Layer 2 of a small transformer language model trained on English Wikipedia (15 layers, counted from 0, width 96).
A neuron adds its activation times its output weights to the MLP's output. To switch it off is to set its activation to zero at one token and run the rest of the model.
A neuron's activation on a vector x is GELU(gate . x) times (in . x), where the dot is the dot product.

Input weights of the MLP neurons that the questions are about. A number n stands for n times 0.0011.
n29 gate: 110 184 255 -135 -79 274 61 -133 109 -69 -108 -41 4 -176 -37 77 180 131 -25 216 21 -186 107 -224 -8 -385 -104 -132 -8 -172 152 -93 -28 -21 315 30 -196 -140 186 48 -99 155 8 116 91 -205 122 102 -135 4 126 76 -43 171 -79 387 -80 -114 -41 292 133 13 148 -25 -8 -97 -98 -126 -66 -37 118 95 35 -59 -12 -76 -76 64 0 -89 -71 125 75 268 93 100 130 0 -241 129 148 72 -227 -106 -8 89
n113 gate: 100 -81 -24 10 -121 -95 119 101 36 -289 -157 88 -135 -69 146 172 -348 -147 -133 -187 319 -41 -40 65 -397 -76 -148 340 -230 -245 -81 -171 146 -310 37 -10 -70 -188 129 136 -253 120 104 19 -23 -132 252 -31 78 28 174 -58 199 -5 71 267 52 9 110 274 -158 38 111 43 -57 -141 18 114 -46 -60 39 155 -15 173 206 -223 -255 -157 -72 -24 -250 135 -44 -219 -5 54 71 -93 -142 9 -220 -238 -34 -87 -179 -64
n155 gate: -147 -67 -145 -90 -89 -21 -60 71 -244 -118 -20 214 -130 -82 159 -44 -112 -12 -132 -73 -60 237 241 191 -231 -25 -27 -31 -290 -12 145 20 -187 12 -60 132 -37 90 117 -76 212 8 -130 -73 -77 77 16 -142 80 -237 -53 20 47 139 -89 80 -107 136 152 81 212 282 -158 33 103 -95 -88 147 -169 -133 -94 4 59 19 212 -286 129 110 161 -149 -243 -160 8 40 206 141 -232 45 85 216 -192 4 -179 -4 -15 28
n200 gate: 54 -154 -75 -19 -218 42 -63 -244 -123 252 -62 68 -13 72 227 -31 -125 240 229 -146 -158 93 48 -32 170 23 167 -171 113 -277 61 -176 27 -37 117 -210 -283 -17 -175 124 -35 174 -265 55 -226 -35 94 211 4 -18 -134 -13 266 -9 17 -176 65 -206 -58 -105 -62 50 123 9 70 -151 107 -76 131 95 210 9 190 -52 -103 46 13 -145 132 259 111 -52 99 299 169 -61 -182 -479 -286 110 -127 56 263 -67 47 -174
n256 gate: -119 -96 -36 114 282 -128 -162 166 8 220 29 -151 126 -240 -162 -115 -30 -42 202 44 73 -85 -37 -26 -102 53 -25 125 -125 -128 -323 -46 -64 125 99 -82 78 -125 -56 -104 185 -83 72 113 -17 -29 -299 218 -176 -13 66 125 173 -188 -62 -237 150 291 -26 260 -164 -53 -23 106 -235 0 -137 -72 215 0 -119 -37 132 87 43 -279 126 -142 -222 93 -53 -203 239 -98 -80 -54 50 105 41 52 -323 -293 -100 68 208 30
n262 gate: -128 12 0 -173 -21 -13 -220 65 209 111 110 -227 41 130 161 66 -12 -214 -71 51 -38 70 182 -93 -12 159 -147 -223 -25 -34 -346 -200 -25 130 96 -261 169 -105 50 190 46 -32 8 -178 264 325 29 -132 -171 -200 34 -114 101 -46 -136 -134 -145 25 129 0 -16 119 237 107 9 -111 -220 186 -67 -109 -31 -274 -22 113 -4 -142 219 -122 -147 39 68 -74 -148 -256 86 -41 88 224 -185 51 -94 -147 66 -96 63 78
n265 gate: 66 166 -274 -90 -81 73 -112 -301 23 42 -125 -62 171 10 126 -14 -28 -375 104 110 138 112 55 -134 122 54 -55 -161 -170 -164 235 56 313 78 122 -60 0 197 194 110 -156 41 246 -14 -270 -86 -456 18 203 -90 300 -175 50 112 -27 -95 -150 -113 -296 -115 106 -265 -15 -117 -219 -98 -61 159 255 -43 -75 100 135 160 -301 88 -235 -212 -97 34 -82 253 18 23 -14 -124 -23 -96 27 -14 78 -288 -120 117 -238 93
n328 gate: 111 -196 -18 28 63 326 98 -5 -53 -101 -293 139 -92 -202 -89 225 -84 208 9 91 166 -180 -112 140 -58 14 -153 -261 -215 -73 -131 -18 -270 -46 18 -47 9 -204 39 198 -94 -69 215 14 -22 86 142 81 129 286 192 -30 85 266 -4 94 -234 -13 -102 114 -88 -173 -44 55 23 -101 -200 -217 192 -27 -190 -91 156 194 147 0 -178 139 -205 -120 133 -99 437 66 189 274 133 127 -22 82 74 -166 9 -67 -59 -9
n350 gate: -10 241 -204 -263 117 -67 240 126 25 -129 -227 91 -5 -70 -185 35 246 -15 0 -266 10 30 -244 66 130 198 5 221 121 0 -93 198 -300 84 -201 -310 -66 10 27 37 -139 376 -208 -36 187 -266 -45 -213 -348 141 119 54 133 80 -228 182 -88 -136 0 5 -20 314 149 -275 104 -20 246 -70 106 -491 145 -224 32 -146 -327 42 -88 98 -79 -88 207 117 -44 -135 254 -192 44 -113 326 -31 -15 73 -59 100 -34 20
n29 in: -170 -75 18 242 -147 102 -51 -238 -147 232 -218 112 -328 -83 81 -182 90 -58 26 -48 -311 -59 58 252 -175 -115 -4 255 -112 158 -50 -72 77 -27 133 -14 -174 -146 181 -18 -52 179 -46 17 -90 136 81 198 26 34 -145 -188 54 217 206 -134 185 51 179 -114 -135 -31 52 84 133 165 -30 -106 -21 26 -41 -112 54 -328 176 106 50 -59 -59 411 4 -266 86 -140 -64 109 -194 100 -62 -126 -71 67 -87 154 33 183
n113 in: 85 -107 -38 -56 111 -42 69 38 80 -320 -79 -49 24 -218 64 173 -40 -244 -162 -177 53 -100 51 103 -266 -80 -87 162 -383 -108 -16 -96 -40 -13 -32 86 136 -107 215 223 -246 201 -56 103 94 -191 141 -90 49 240 -121 138 155 -36 -70 159 -179 -113 206 147 -163 29 138 -29 25 -245 -24 125 -61 -94 121 106 -245 200 122 -189 -111 -79 20 -71 108 303 -58 -85 84 -83 -98 115 -24 -83 36 -29 -82 154 -123 32
n155 in: -44 155 88 -35 -30 -8 -40 -108 47 40 -112 205 43 183 191 -18 -147 -4 -237 60 -22 -11 129 -105 118 -237 -18 -68 -37 102 54 -15 -117 -123 92 -8 30 68 72 -113 200 -47 -142 19 123 -7 180 85 0 22 -220 108 262 -74 36 111 296 7 192 -146 62 238 -154 84 95 -113 -59 29 -4 -223 8 -32 74 -107 85 -73 151 -4 271 133 -38 -121 185 -106 -80 -253 14 -94 139 75 90 65 -51 22 -359 26
n200 in: 68 130 81 -88 162 71 -287 360 135 136 63 153 -36 -237 -328 -245 165 -49 142 -121 -245 18 -40 -205 128 -142 202 22 193 -165 -27 45 -36 72 -128 -24 -266 330 85 34 162 4 -207 172 -41 -238 379 -13 18 156 -207 -4 117 37 -181 272 57 -408 114 147 -77 56 -116 9 -33 -50 -5 77 -143 -18 54 62 121 -164 275 209 -72 116 -63 166 -38 58 97 -196 -23 31 181 -191 -13 28 -108 -43 -107 23 -4 -232
n256 in: -162 44 -169 208 87 88 -85 72 240 -4 148 -57 64 -44 -166 93 -134 -79 33 182 82 -104 -43 54 -138 -88 -167 -44 -82 -109 48 24 44 -313 -277 -169 37 -24 -44 190 72 209 316 -103 -102 161 53 247 -240 -163 155 -179 129 -190 -35 168 -251 -4 -37 -165 36 54 192 -38 -46 -169 -101 20 139 -94 281 130 -95 122 130 -215 83 -103 -155 76 130 -17 133 20 181 64 -114 -25 83 244 76 -101 -39 231 19 52
n262 in: 0 -37 -151 26 -197 -17 -25 35 -20 114 -211 -46 -236 250 -309 70 108 -24 -237 -282 -17 106 -165 101 29 158 12 -32 125 140 -158 -73 107 -56 -37 -57 -354 -8 148 -141 -151 -145 8 248 -46 32 178 139 162 -353 200 210 0 -21 -60 171 9 -25 -12 -128 -110 93 -114 -43 -60 90 145 -235 58 50 176 60 61 -148 -12 81 -186 186 105 -26 -162 297 -52 66 102 -121 120 89 -140 -257 -93 176 -35 165 28 37
n265 in: 27 84 239 43 -183 196 108 -199 196 -165 -66 -178 89 146 126 -67 -99 57 -59 -41 105 -22 0 92 -239 -65 -217 66 -264 195 97 129 13 -89 122 -226 -152 -79 314 -187 75 4 -76 78 -5 -192 0 78 127 72 -237 106 86 153 -57 -9 -42 -45 -63 -154 133 125 -59 5 -23 -438 -374 -99 -54 55 183 -13 -235 -399 -77 374 0 -106 71 -42 218 -67 139 162 -31 -155 26 -253 -96 -143 -172 150 -130 -185 -164 -99
n328 in: 258 -83 74 -161 282 185 207 -222 302 19 -356 -167 153 36 -99 23 174 280 -76 -24 -24 131 -252 153 -61 44 9 207 -199 -15 -245 5 -33 197 71 -40 -235 -317 15 -375 31 64 107 -82 200 -27 -19 -223 -5 -194 233 -51 125 103 164 52 15 113 -14 -30 9 -237 -155 -420 24 -145 -47 -174 -19 -57 211 -210 110 -87 -326 54 106 -14 180 -29 63 109 236 286 145 88 109 -58 -23 -91 79 -83 -35 -108 -22 -47
n350 in: -45 -128 136 72 128 -47 9 -179 195 49 -4 -5 235 15 166 -210 -27 202 127 73 -259 0 -66 -270 -234 149 269 -44 9 -134 106 -138 -143 80 104 24 -73 -75 -49 38 274 61 18 18 -304 74 -220 69 -36 68 -167 -106 53 139 -70 -231 51 113 -248 163 120 97 -148 37 -5 138 113 -269 68 100 -293 -122 -38 -118 14 28 -115 176 -243 265 -42 -143 -212 -72 -36 -287 -152 147 -423 -129 -159 192 144 -140 168 -125

Output weights of the MLP neurons that the questions are about. A number n stands for n times 0.00052.
n29: 162 43 152 -199 144 -68 115 155 176 0 184 -103 86 -71 -121 97 195 -31 258 -52 156 99 -4 -218 122 41 15 -281 183 -63 228 -23 -127 -36 -22 -131 11 -12 -88 -50 31 -211 4 -64 160 -142 -49 -180 46 -50 128 215 26 -89 -92 4 -80 -31 -3 154 191 -229 -173 150 -224 -19 -63 -52 -29 10 15 72 -124 114 -153 -8 4 -48 -102 -294 98 139 -142 -38 110 57 160 -97 59 128 86 -4 -25 -220 -170 -151
n113: -35 8 30 -25 4 94 -125 46 -140 259 38 -9 88 -58 -176 -179 225 4 142 -42 -361 75 -55 -45 137 268 51 -287 46 72 -38 43 -103 235 -138 148 60 31 -104 -56 335 -77 -85 170 4 152 -315 -108 -82 -87 -123 179 -33 -210 -74 -238 -13 78 -16 -57 268 -323 -65 153 -100 4 -59 30 230 -233 -26 -17 0 46 -4 197 227 29 -98 21 90 -195 109 182 17 226 36 281 -46 -197 122 163 -8 23 29 85
n155: 142 -190 29 44 176 -40 -187 207 46 145 22 -59 72 -42 -261 63 -4 -15 214 -18 3 -61 -163 -81 -52 -22 51 91 112 -58 33 188 82 19 0 -50 -11 65 -128 -48 15 -55 -83 -204 -50 -94 -106 71 137 101 11 -62 -291 -216 71 -248 -181 -171 -193 22 -117 -137 280 -32 -19 174 101 62 28 305 15 -121 -79 128 -94 162 -23 25 -208 -62 -73 188 33 -73 -70 -66 124 -40 -64 -188 47 -68 3 23 133 -124
n200: 124 61 -222 -56 -8 -122 -72 72 -110 -202 69 35 -9 -112 94 182 -158 35 74 -283 102 72 -116 220 0 177 -73 -139 0 -4 145 -78 205 -124 81 -68 373 176 4 -57 -145 -263 -12 -233 171 64 -199 -22 -13 -4 -17 -212 -187 251 63 -108 -105 84 -136 128 -45 236 12 -138 -22 122 72 -68 167 -188 -137 -99 -22 55 -128 26 -89 -131 -61 -203 -121 -42 21 -56 -305 -61 -338 289 131 -89 -81 107 -181 23 -30 367
n256: -23 49 -30 -156 -110 -45 -4 -95 213 -49 -122 139 -40 214 -89 61 242 155 -49 -44 175 186 -130 118 60 -82 -82 46 -177 184 100 -49 -233 -71 150 0 -120 -8 51 -32 -19 19 -254 -71 74 22 34 -144 185 19 -11 -127 -212 15 29 4 -45 19 121 -42 23 15 96 -94 183 53 33 44 -187 3 133 -209 -279 4 -111 150 -34 139 314 -153 176 62 -37 -30 139 78 232 44 -241 -184 70 4 199 32 -33 -75
n262: 131 36 79 -112 59 219 122 59 -143 42 291 167 89 -98 268 -115 -233 -50 140 56 4 -15 86 -166 83 -11 78 82 -63 -115 112 -53 109 -4 -4 -182 75 -43 -139 152 -100 38 203 -214 -11 119 -150 50 114 153 0 -184 41 96 -7 -75 243 -15 -146 50 155 -334 -4 -58 46 -87 141 67 87 -125 -238 -143 65 -113 -48 -230 181 26 41 -41 173 40 123 64 72 90 -110 -74 220 50 238 -54 4 12 -55 71
n265: -97 -82 -8 -33 182 -29 73 -4 -31 100 119 67 -366 -189 -102 67 176 222 50 70 -85 141 -225 139 75 -128 119 -102 -12 -147 -159 -150 19 0 -49 126 17 129 -108 240 -202 4 8 -8 61 224 99 80 -158 143 74 29 -101 -28 -72 -8 -13 21 157 101 -13 37 -79 200 89 46 345 -78 119 103 -34 -12 76 217 281 -302 25 158 128 33 87 32 -265 -222 154 239 58 130 145 178 37 -303 110 135 -85 128
n328: -17 27 4 4 -24 -193 -40 315 -289 -227 223 275 -48 -72 110 -8 -145 -269 21 -133 -153 -131 190 -78 33 -49 142 164 36 -60 109 86 102 -142 16 137 123 255 44 77 17 33 23 98 -165 177 -94 -75 -74 33 -81 24 148 20 -427 -53 124 -166 -45 -33 17 156 133 142 17 202 128 299 -35 185 -12 -73 -258 -119 161 -70 33 -24 94 -29 -73 8 -141 28 -25 -73 -8 156 -179 -109 -8 110 143 168 -184 -147
n350: -55 42 148 98 140 9 22 187 -104 -126 -35 -58 -233 -60 -143 -128 -18 117 -72 -62 71 9 -150 253 13 -49 -204 101 -168 18 -163 31 -21 -269 -92 -117 -143 -37 -9 -113 -141 44 -215 9 158 -22 -125 91 -85 141 -80 9 -170 -22 -22 124 23 -63 157 -91 -129 472 38 -371 91 -72 421 150 90 -248 109 22 46 74 92 389 224 232 40 -36 214 -17 84 -40 270 111 -17 -184 339 -41 -53 115 -102 52 -65 4

Each question names a token from some text and the token that comes next. It shows the vector x that enters the MLP there. A number n stands for n times 0.0089.

Then comes g, the gradient of the next token's log-probability with respect to the MLP's output, scaled to length 1. A neuron's effect is roughly proportional to its activation times (output weights . g). A number n stands for n times 0.00083.

"id", then "d"
x: 151 -163 48 -245 62 -100 -65 -27 147 30 111 87 -97 369 95 -84 88 102 167 74 114 -57 44 -203 19 36 -113 -111 -132 119 31 -95 -3 -256 -177 -73 43 23 -299 -201 255 -40 110 42 128 -48 -14 -12 -212 -29 -164 103 125 84 -34 -116 59 -78 -24 124 51 93 244 237 -56 -149 -21 99 -160 127 -10 139 58 124 8 -80 135 -71 34 231 -24 40 87 23 -29 11 -114 -11 46 32 79 -79 24 160 -47 -37
g: 66 170 225 -51 21 49 60 -139 71 39 -149 53 -117 113 -187 -30 -45 59 -117 -236 59 97 44 12 -84 -60 -75 -29 -62 269 -47 73 22 -64 122 -13 110 1 -149 -140 281 -25 -212 150 -32 35 93 84 35 -43 -66 162 -1 21 -109 -92 -111 92 -22 -111 242 220 -35 9 -57 86 175 -226 7 49 -188 -311 198 14 205 -63 45 -146 96 -70 175 23 124 310 101 -58 54 20 -25 149 -32 -16 122 149 3 224
Which neuron, switched off, lowers the next token's probability most? n262

".", then " The"
x: -121 74 -133 -172 117 -57 157 -2 67 128 199 238 71 -163 -32 -195 208 47 93 196 27 42 60 -36 125 80 51 -31 -146 120 91 178 -24 -87 -33 13 18 36 200 -71 187 53 -90 -189 6 16 167 -199 260 20 -47 28 141 116 -142 -46 -84 -123 157 129 23 -178 179 -108 -202 -228 49 119 1 -69 -105 94 -115 33 -172 53 -51 -9 134 96 -86 80 34 163 134 -12 -29 110 85 -31 61 -112 -72 17 -102 -67
g: 46 1 -204 -170 195 -188 33 -32 162 -169 -83 8 -156 -210 -117 46 -23 16 -144 -38 93 75 -72 96 143 37 87 141 -50 -25 28 -74 -21 24 79 -111 271 -133 166 -15 -22 -41 145 160 -34 112 90 21 -29 -17 11 251 -67 26 46 19 100 -32 23 99 -151 64 156 21 69 107 9 -56 100 -65 123 77 23 -95 -100 -293 2 90 -225 52 78 319 -139 55 21 131 -38 293 99 -77 88 -392 21 -134 178 -96
Which neuron, switched off, lowers the next token's probability most? n265

"en", then " and"
x: 103 -21 -150 -193 166 18 -135 -279 104 23 4 -61 -114 98 -100 -96 92 -12 52 158 44 -185 -22 -99 49 45 23 -46 -124 138 -78 179 39 -8 -97 52 32 142 -138 -55 124 -106 64 -98 -181 -134 -110 32 -156 53 -344 194 170 62 100 -93 79 -168 -41 69 -72 -106 59 -35 -39 -12 -43 -90 2 -104 231 82 -82 -8 152 4 -72 -99 -15 121 -144 -137 69 245 -100 -66 -127 -101 40 -51 -20 -1 -197 167 -171 -124
g: -25 94 183 -81 -14 -5 -22 18 -62 -22 -252 -11 -65 -28 8 173 86 -99 -225 139 371 81 113 81 -5 -51 161 -143 -191 -129 112 45 217 220 25 -198 249 -15 33 177 55 2 120 -17 23 153 7 143 47 -280 120 -144 -119 -88 -23 -53 -7 5 -101 169 54 -107 192 -22 -77 -234 54 -29 -74 -29 26 152 -134 -64 55 -201 -122 39 146 38 137 111 -81 -39 -205 14 129 46 -99 -57 -87 -82 149 48 -164 168
Which two neurons, each switched off alone, lower its probability most, in order? n265, n200

" M", then "e"
x: -74 94 3 -23 -7 73 17 -201 165 -110 75 12 136 -15 61 60 72 34 -14 -117 28 -210 140 161 62 139 184 -9 -77 193 -135 21 117 -189 0 -99 18 -40 254 182 154 28 -11 -52 67 29 6 -191 30 10 29 -142 49 51 -18 44 37 115 -69 66 -127 -153 321 25 -110 -255 237 -115 -10 62 -269 6 -21 108 59 -128 -39 -39 153 156 -187 134 122 79 -64 63 20 -133 -30 -96 26 60 41 -246 13 -26
g: 26 126 146 91 187 -29 -122 -157 -151 65 -235 -72 122 -65 28 13 63 -152 -175 -174 146 -149 170 11 21 230 -106 144 -46 257 180 -62 61 -34 -81 -35 64 -56 41 -31 244 -212 -99 101 14 25 -109 179 10 55 160 83 -100 54 98 -146 -99 -99 -188 86 -139 106 -71 -138 -79 -364 -7 -154 33 -91 -5 16 32 102 -177 272 79 -98 139 -109 -185 -25 1 32 180 23 10 10 102 -200 -124 -66 18 -23 -66 66
Which neuron, switched off, lowers the next token's probability most? n113

" A", then "ss"
x: -62 135 -182 -20 95 116 -12 -348 110 17 16 32 114 -154 -26 -127 46 -42 106 -200 60 -193 174 65 54 -79 45 17 7 181 -145 62 98 -158 40 -178 -74 -48 134 87 243 -28 -125 49 4 88 81 -11 -45 44 -26 -207 182 8 -106 129 -16 -122 -88 42 -126 -85 231 50 -102 -168 121 23 -47 30 -289 15 -29 -55 -19 -156 -73 -55 13 46 -67 140 -18 -7 89 221 122 5 -78 -10 87 -41 117 -276 -81 -101
g: -71 -125 66 -29 138 -28 -232 45 114 -220 -57 78 87 80 50 -117 68 5 -48 -48 12 -102 80 -3 173 -30 -174 -178 188 49 8 -102 -11 -76 -24 -98 24 117 -23 -31 -52 154 5 196 -164 101 -218 177 153 312 148 77 90 -78 -116 157 -133 144 -4 26 -111 -19 -68 299 -41 20 -194 111 129 -22 -22 -72 151 -115 75 80 19 10 54 -48 -50 -121 -62 172 193 -202 203 -146 -132 -37 13 57 -181 289 164 -195
Which neuron, switched off, raises the next token's probability most? n200

"e", then "v"
x: 41 3 15 -41 12 39 -212 -84 16 177 30 -32 107 287 -88 36 63 86 -29 -22 31 -219 99 -246 95 191 91 -108 -92 176 -4 10 129 103 -199 66 -102 -61 -53 17 262 -73 -92 -35 35 -3 86 45 -66 -47 -91 -10 48 90 130 31 -111 10 58 250 107 -136 -24 -307 24 -149 -221 -96 50 42 -75 96 -66 -27 -3 43 -2 -9 -81 -43 -80 110 -72 193 -65 94 222 127 83 8 -24 -123 -184 -112 -212 -44
g: 166 -75 -119 -10 226 -54 46 -208 -141 101 -174 -187 -133 41 17 -4 -57 133 99 109 -27 -110 -127 -62 57 -159 130 -154 4 81 -208 16 73 199 -146 74 51 0 -80 -33 103 -67 85 -94 13 -53 -67 123 -114 114 -3 -41 -206 153 -4 48 -35 -38 -13 24 -31 18 15 -132 -378 175 -18 -167 31 16 -47 26 91 25 -97 -6 109 -121 51 -23 75 -105 -138 -71 178 210 202 108 -26 -113 -30 -191 156 465 15 -165
Which neuron, switched off, lowers the next token's probability most? n265

" for", then "c"
x: 50 76 -228 -11 26 172 -27 -106 156 -24 187 196 -5 -196 12 8 22 57 -58 221 -29 -61 82 48 2 -207 67 -160 20 138 -118 141 87 -70 -133 -49 -9 -176 -23 -55 182 -13 -122 -100 -47 166 37 -124 -61 25 -202 -113 127 36 -53 87 53 -54 -126 -4 -154 -202 40 -60 -60 -59 -208 97 -38 -30 -64 -115 -150 -166 206 -15 91 181 157 224 -94 -80 22 48 116 -89 -9 81 183 -147 -93 57 53 -8 -110 145
g: 47 112 174 -56 -157 -28 94 42 -270 77 151 93 107 -66 -243 65 130 47 -5 -103 -194 26 -216 74 125 -190 -115 -41 3 131 -83 34 63 -198 -100 -11 -110 -46 -31 89 -214 152 4 151 179 -21 -95 62 -185 -271 128 -142 178 94 61 115 25 -96 25 -42 -87 -242 -3 201 -59 54 132 68 -19 -230 -58 -161 -197 28 -74 -156 -3 -16 138 95 133 -71 -214 72 -36 -68 13 -198 -46 67 -106 -192 94 -173 80 66
Which neuron, switched off, raises the next token's probability most? n155

"\n", then "\n"
x: 83 -1 -114 -107 64 -58 41 -161 -72 221 57 -9 123 -262 -36 -34 -21 151 54 -17 162 -131 106 131 55 70 -110 46 29 183 6 58 62 -120 11 -311 -67 -176 145 -7 82 173 18 -137 92 50 158 -95 -78 14 128 -21 -21 -33 -30 -84 -62 53 -138 185 7 -157 235 -11 -216 -137 44 75 -105 -6 -96 -66 -65 44 142 -41 115 72 -130 142 -44 21 46 66 155 -149 -42 338 88 204 92 186 -259 -8 51 65
g: 240 102 47 -73 -212 -60 198 -180 187 109 17 51 -136 -14 -108 -55 -9 104 -172 -87 161 61 55 -74 103 -165 -190 17 150 33 269 73 -72 244 180 -67 100 44 4 25 -107 76 67 -93 -8 -165 86 -53 222 29 148 105 -3 -52 -136 -149 228 -103 47 27 -99 -107 93 160 4 109 -153 167 -5 -17 -253 31 57 133 -96 36 75 62 34 -249 -14 38 -201 -52 247 -9 -54 206 -42 -139 25 -181 -75 -55 -185 -42
Which neuron, switched off, lowers the next token's probability most? n256

" Pl", then "ace"
x: -148 25 -312 -82 -54 -111 46 -62 67 80 101 -58 13 -48 233 46 -28 -109 154 92 -34 -91 -62 250 -4 -38 52 209 31 60 -166 -109 21 -75 -98 -157 162 49 -153 170 221 -46 75 -88 48 73 188 -89 -59 98 -28 8 -31 -101 68 141 4 143 168 -74 -40 -113 108 -114 -160 -186 251 -161 -194 103 -171 -81 61 62 201 123 -286 -131 106 36 -28 47 -11 -80 88 -14 121 -70 68 -43 138 94 47 -73 -139 -11
g: 173 -29 -202 -162 3 148 125 11 5 -32 44 -133 234 -107 210 -108 -20 105 -63 -145 -45 38 147 96 43 210 115 142 286 30 -43 41 78 -175 -268 219 -1 -154 -126 100 26 -42 74 -108 132 36 -32 -28 -38 92 -84 42 -68 137 130 36 6 96 -50 11 30 -178 -137 130 126 115 -131 -359 75 -25 143 -113 -174 -26 -8 30 -200 27 -37 202 104 -66 85 100 264 -9 -10 20 77 119 125 -230 155 -36 -28 -63
Which neuron, switched off, lowers the next token's probability most? n113

"-", then "F"
x: 104 31 -211 -124 -33 -126 -169 -85 -22 6 52 -83 105 -157 -146 15 20 -23 -19 117 126 -140 -26 -15 -17 -36 71 29 -220 126 -189 -32 -76 -269 4 -139 -96 -171 282 50 68 133 -256 -13 95 -192 102 -91 -5 55 -47 -149 238 -45 -8 61 -151 -165 -8 -179 -185 -112 64 -97 -91 -130 63 -192 -106 -99 189 47 -39 53 122 -143 140 -39 43 44 -36 230 89 199 -28 -20 -90 121 -29 91 136 24 -5 180 -16 -54
g: -160 12 -136 181 -10 -7 -109 4 144 -116 13 -163 -25 320 -147 89 108 129 -42 -101 -3 -249 -103 -114 86 103 87 -2 -95 74 141 -151 -113 49 240 -90 21 245 -161 -4 29 125 -67 92 69 -243 -140 -41 -15 65 116 -109 82 46 -233 -284 -59 48 21 -119 21 -160 -27 16 -150 36 -42 29 153 66 -12 130 140 -186 -49 56 265 163 166 -39 -47 122 -33 -57 -14 -244 82 -170 -106 -17 -37 201 -98 -73 -63 106
Which neuron, switched off, lowers the next token's probability most? n113

" Bl", then "ack"
x: -196 59 -138 -46 35 40 20 -188 184 42 33 82 37 35 46 263 -70 -128 -3 39 -15 -150 13 147 67 -85 2 145 -94 141 -179 -24 149 155 -115 -60 105 -52 -37 156 150 -12 -39 68 28 68 308 -97 -22 -17 -34 -206 50 -184 -45 132 -66 291 160 -33 -72 -157 -22 98 -172 -265 19 28 -65 160 24 -100 23 114 115 83 -178 -137 123 -57 9 -34 33 -114 -106 -13 73 -48 58 -38 151 41 118 -84 -4 -82
g: -51 157 169 -151 -35 -58 -7 70 -7 -67 71 -51 175 4 -16 234 -138 -77 70 -120 -64 155 77 19 -107 235 20 27 -86 -97 88 78 76 154 33 244 -67 -8 -77 -94 -19 -178 -110 -392 76 91 -55 -159 -43 -37 132 56 115 75 -126 -82 -40 139 -93 209 -16 -82 -126 74 -3 -185 -117 52 -99 42 75 22 -17 195 169 301 -40 -106 -44 -29 14 -130 236 -60 -35 -109 237 236 -66 -131 63 70 11 83 238 -185
Which neuron, switched off, lowers the next token's probability most? n113

"an", then "z"
x: 99 28 179 -45 -38 104 -10 -45 229 16 29 -164 -23 -129 -108 110 127 190 268 192 101 -187 26 1 -41 -366 -14 -183 26 185 -34 43 110 34 -137 2 -81 96 105 -37 324 -67 100 39 -205 -2 79 -4 -54 -100 -164 117 60 -46 42 -113 0 58 90 -43 -5 -173 -9 -130 -34 -219 200 -70 -114 -35 161 -66 -65 48 -47 109 14 45 46 117 -77 124 -22 78 -130 37 -114 -78 18 119 101 19 -62 -147 -131 13
g: 96 135 258 89 111 -5 -18 -119 -41 0 119 305 -325 -160 -83 -69 39 5 -23 62 -115 85 -233 42 -198 -75 -87 159 -80 24 39 66 59 21 107 -55 99 -18 34 -10 177 26 -58 48 124 270 84 219 -12 -62 -16 -31 -70 -89 231 -311 23 124 34 -33 257 -73 -176 71 141 72 -221 21 -131 101 -115 -139 70 128 124 0 8 182 307 -69 62 30 33 122 -16 -78 -53 -127 -12 -2 119 129 -96 52 18 -42
Which neuron, switched off, lowers the next token's probability most? n29

" -", then " J"
x: -130 85 -152 36 -78 114 -200 -177 -167 57 -74 121 169 -176 -100 136 -35 -198 90 88 168 -191 -73 58 179 -11 -55 88 -18 133 -102 244 -209 -93 36 -147 9 -142 -111 -90 154 120 -89 -165 136 110 86 78 95 -113 21 -61 265 -71 -108 167 -175 -1 -14 56 -57 -99 215 -81 -50 32 118 -15 5 98 1 82 -101 -81 77 -20 106 -22 24 155 -132 227 -2 31 33 -131 -109 165 98 63 -64 222 62 137 -3 6
g: -114 172 -66 -4 368 43 -28 -95 230 -72 65 -20 33 -14 -202 -226 -37 -83 8 -72 -38 -145 -153 8 -261 139 111 -23 -136 75 -180 96 -5 44 124 47 264 33 -83 147 80 -124 78 52 -162 44 -86 87 117 -137 35 127 128 204 -173 -132 54 66 -32 -58 150 -91 -8 -124 -149 -73 -53 35 13 123 183 -20 -11 23 -104 71 -129 -244 45 41 -159 14 -130 165 61 -164 136 -128 15 -83 108 -187 103 -35 -282 111
Which neuron, switched off, lowers the next token's probability most? n350

"==", then "D"
x: 75 -182 -140 99 -37 -189 146 -173 -131 240 8 -49 97 100 -18 -63 -43 95 37 -150 48 -67 38 142 182 145 -8 -47 -118 162 -57 -65 -44 -223 37 -109 -22 -112 44 108 -59 -25 -125 131 -175 -29 -63 -13 -70 -112 -135 -51 3 -124 57 -5 125 -19 100 247 77 -13 187 -115 -84 -73 34 73 -77 235 41 27 -104 81 -21 -27 -153 300 101 -58 -138 -121 29 111 171 -119 -55 139 -3 247 25 25 33 307 -137 37
g: 358 -49 -116 -93 -67 5 -99 -1 -89 -87 -192 -130 160 165 197 -68 -33 272 -2 44 -122 109 95 -1 -107 47 -107 113 -150 -155 136 -1 -61 105 29 -24 -85 28 -78 -196 123 -14 112 79 2 -53 18 -1 53 -181 -15 109 -89 -61 26 179 -115 10 -145 -247 283 64 -107 166 -33 -35 11 -37 -176 -158 74 -41 -122 300 -77 164 31 -166 38 177 109 104 40 -68 213 204 -23 -127 58 137 -53 -74 183 60 47 -138
Which neuron, switched off, lowers the next token's probability most? n200

"ver", then "ton"
x: 83 -150 92 -74 -148 49 -188 35 84 -65 41 64 -130 119 99 50 122 69 5 -57 -146 -179 -7 -10 -178 -194 -39 21 -58 121 -4 -91 -54 114 -107 -93 118 192 60 -91 102 -96 -137 -56 -28 79 166 -188 32 -138 -277 73 -50 165 -37 34 68 -50 219 -134 95 -230 -62 -144 78 -69 -98 -100 -78 135 -151 47 -217 220 48 82 157 105 -35 9 -153 39 -111 154 -34 -71 -40 -80 14 171 6 -208 -91 10 -136 -74
g: 473 14 61 -93 24 63 -34 -8 136 24 31 15 -155 114 213 135 -119 73 65 106 -101 18 -257 124 -161 -293 -188 -32 -88 -30 66 32 -45 -164 4 -65 308 -51 131 -10 -79 -136 128 -106 -26 -151 -134 -89 30 81 60 95 29 -86 -39 -179 96 -270 96 -268 118 -9 88 -130 -10 91 39 84 -4 -114 -14 -53 -121 -165 -65 117 -191 1 93 -38 -106 -116 -29 -109 74 127 92 -3 -129 -43 108 -105 -193 -14 22 27
Which neuron, switched off, lowers the next token's probability most? n155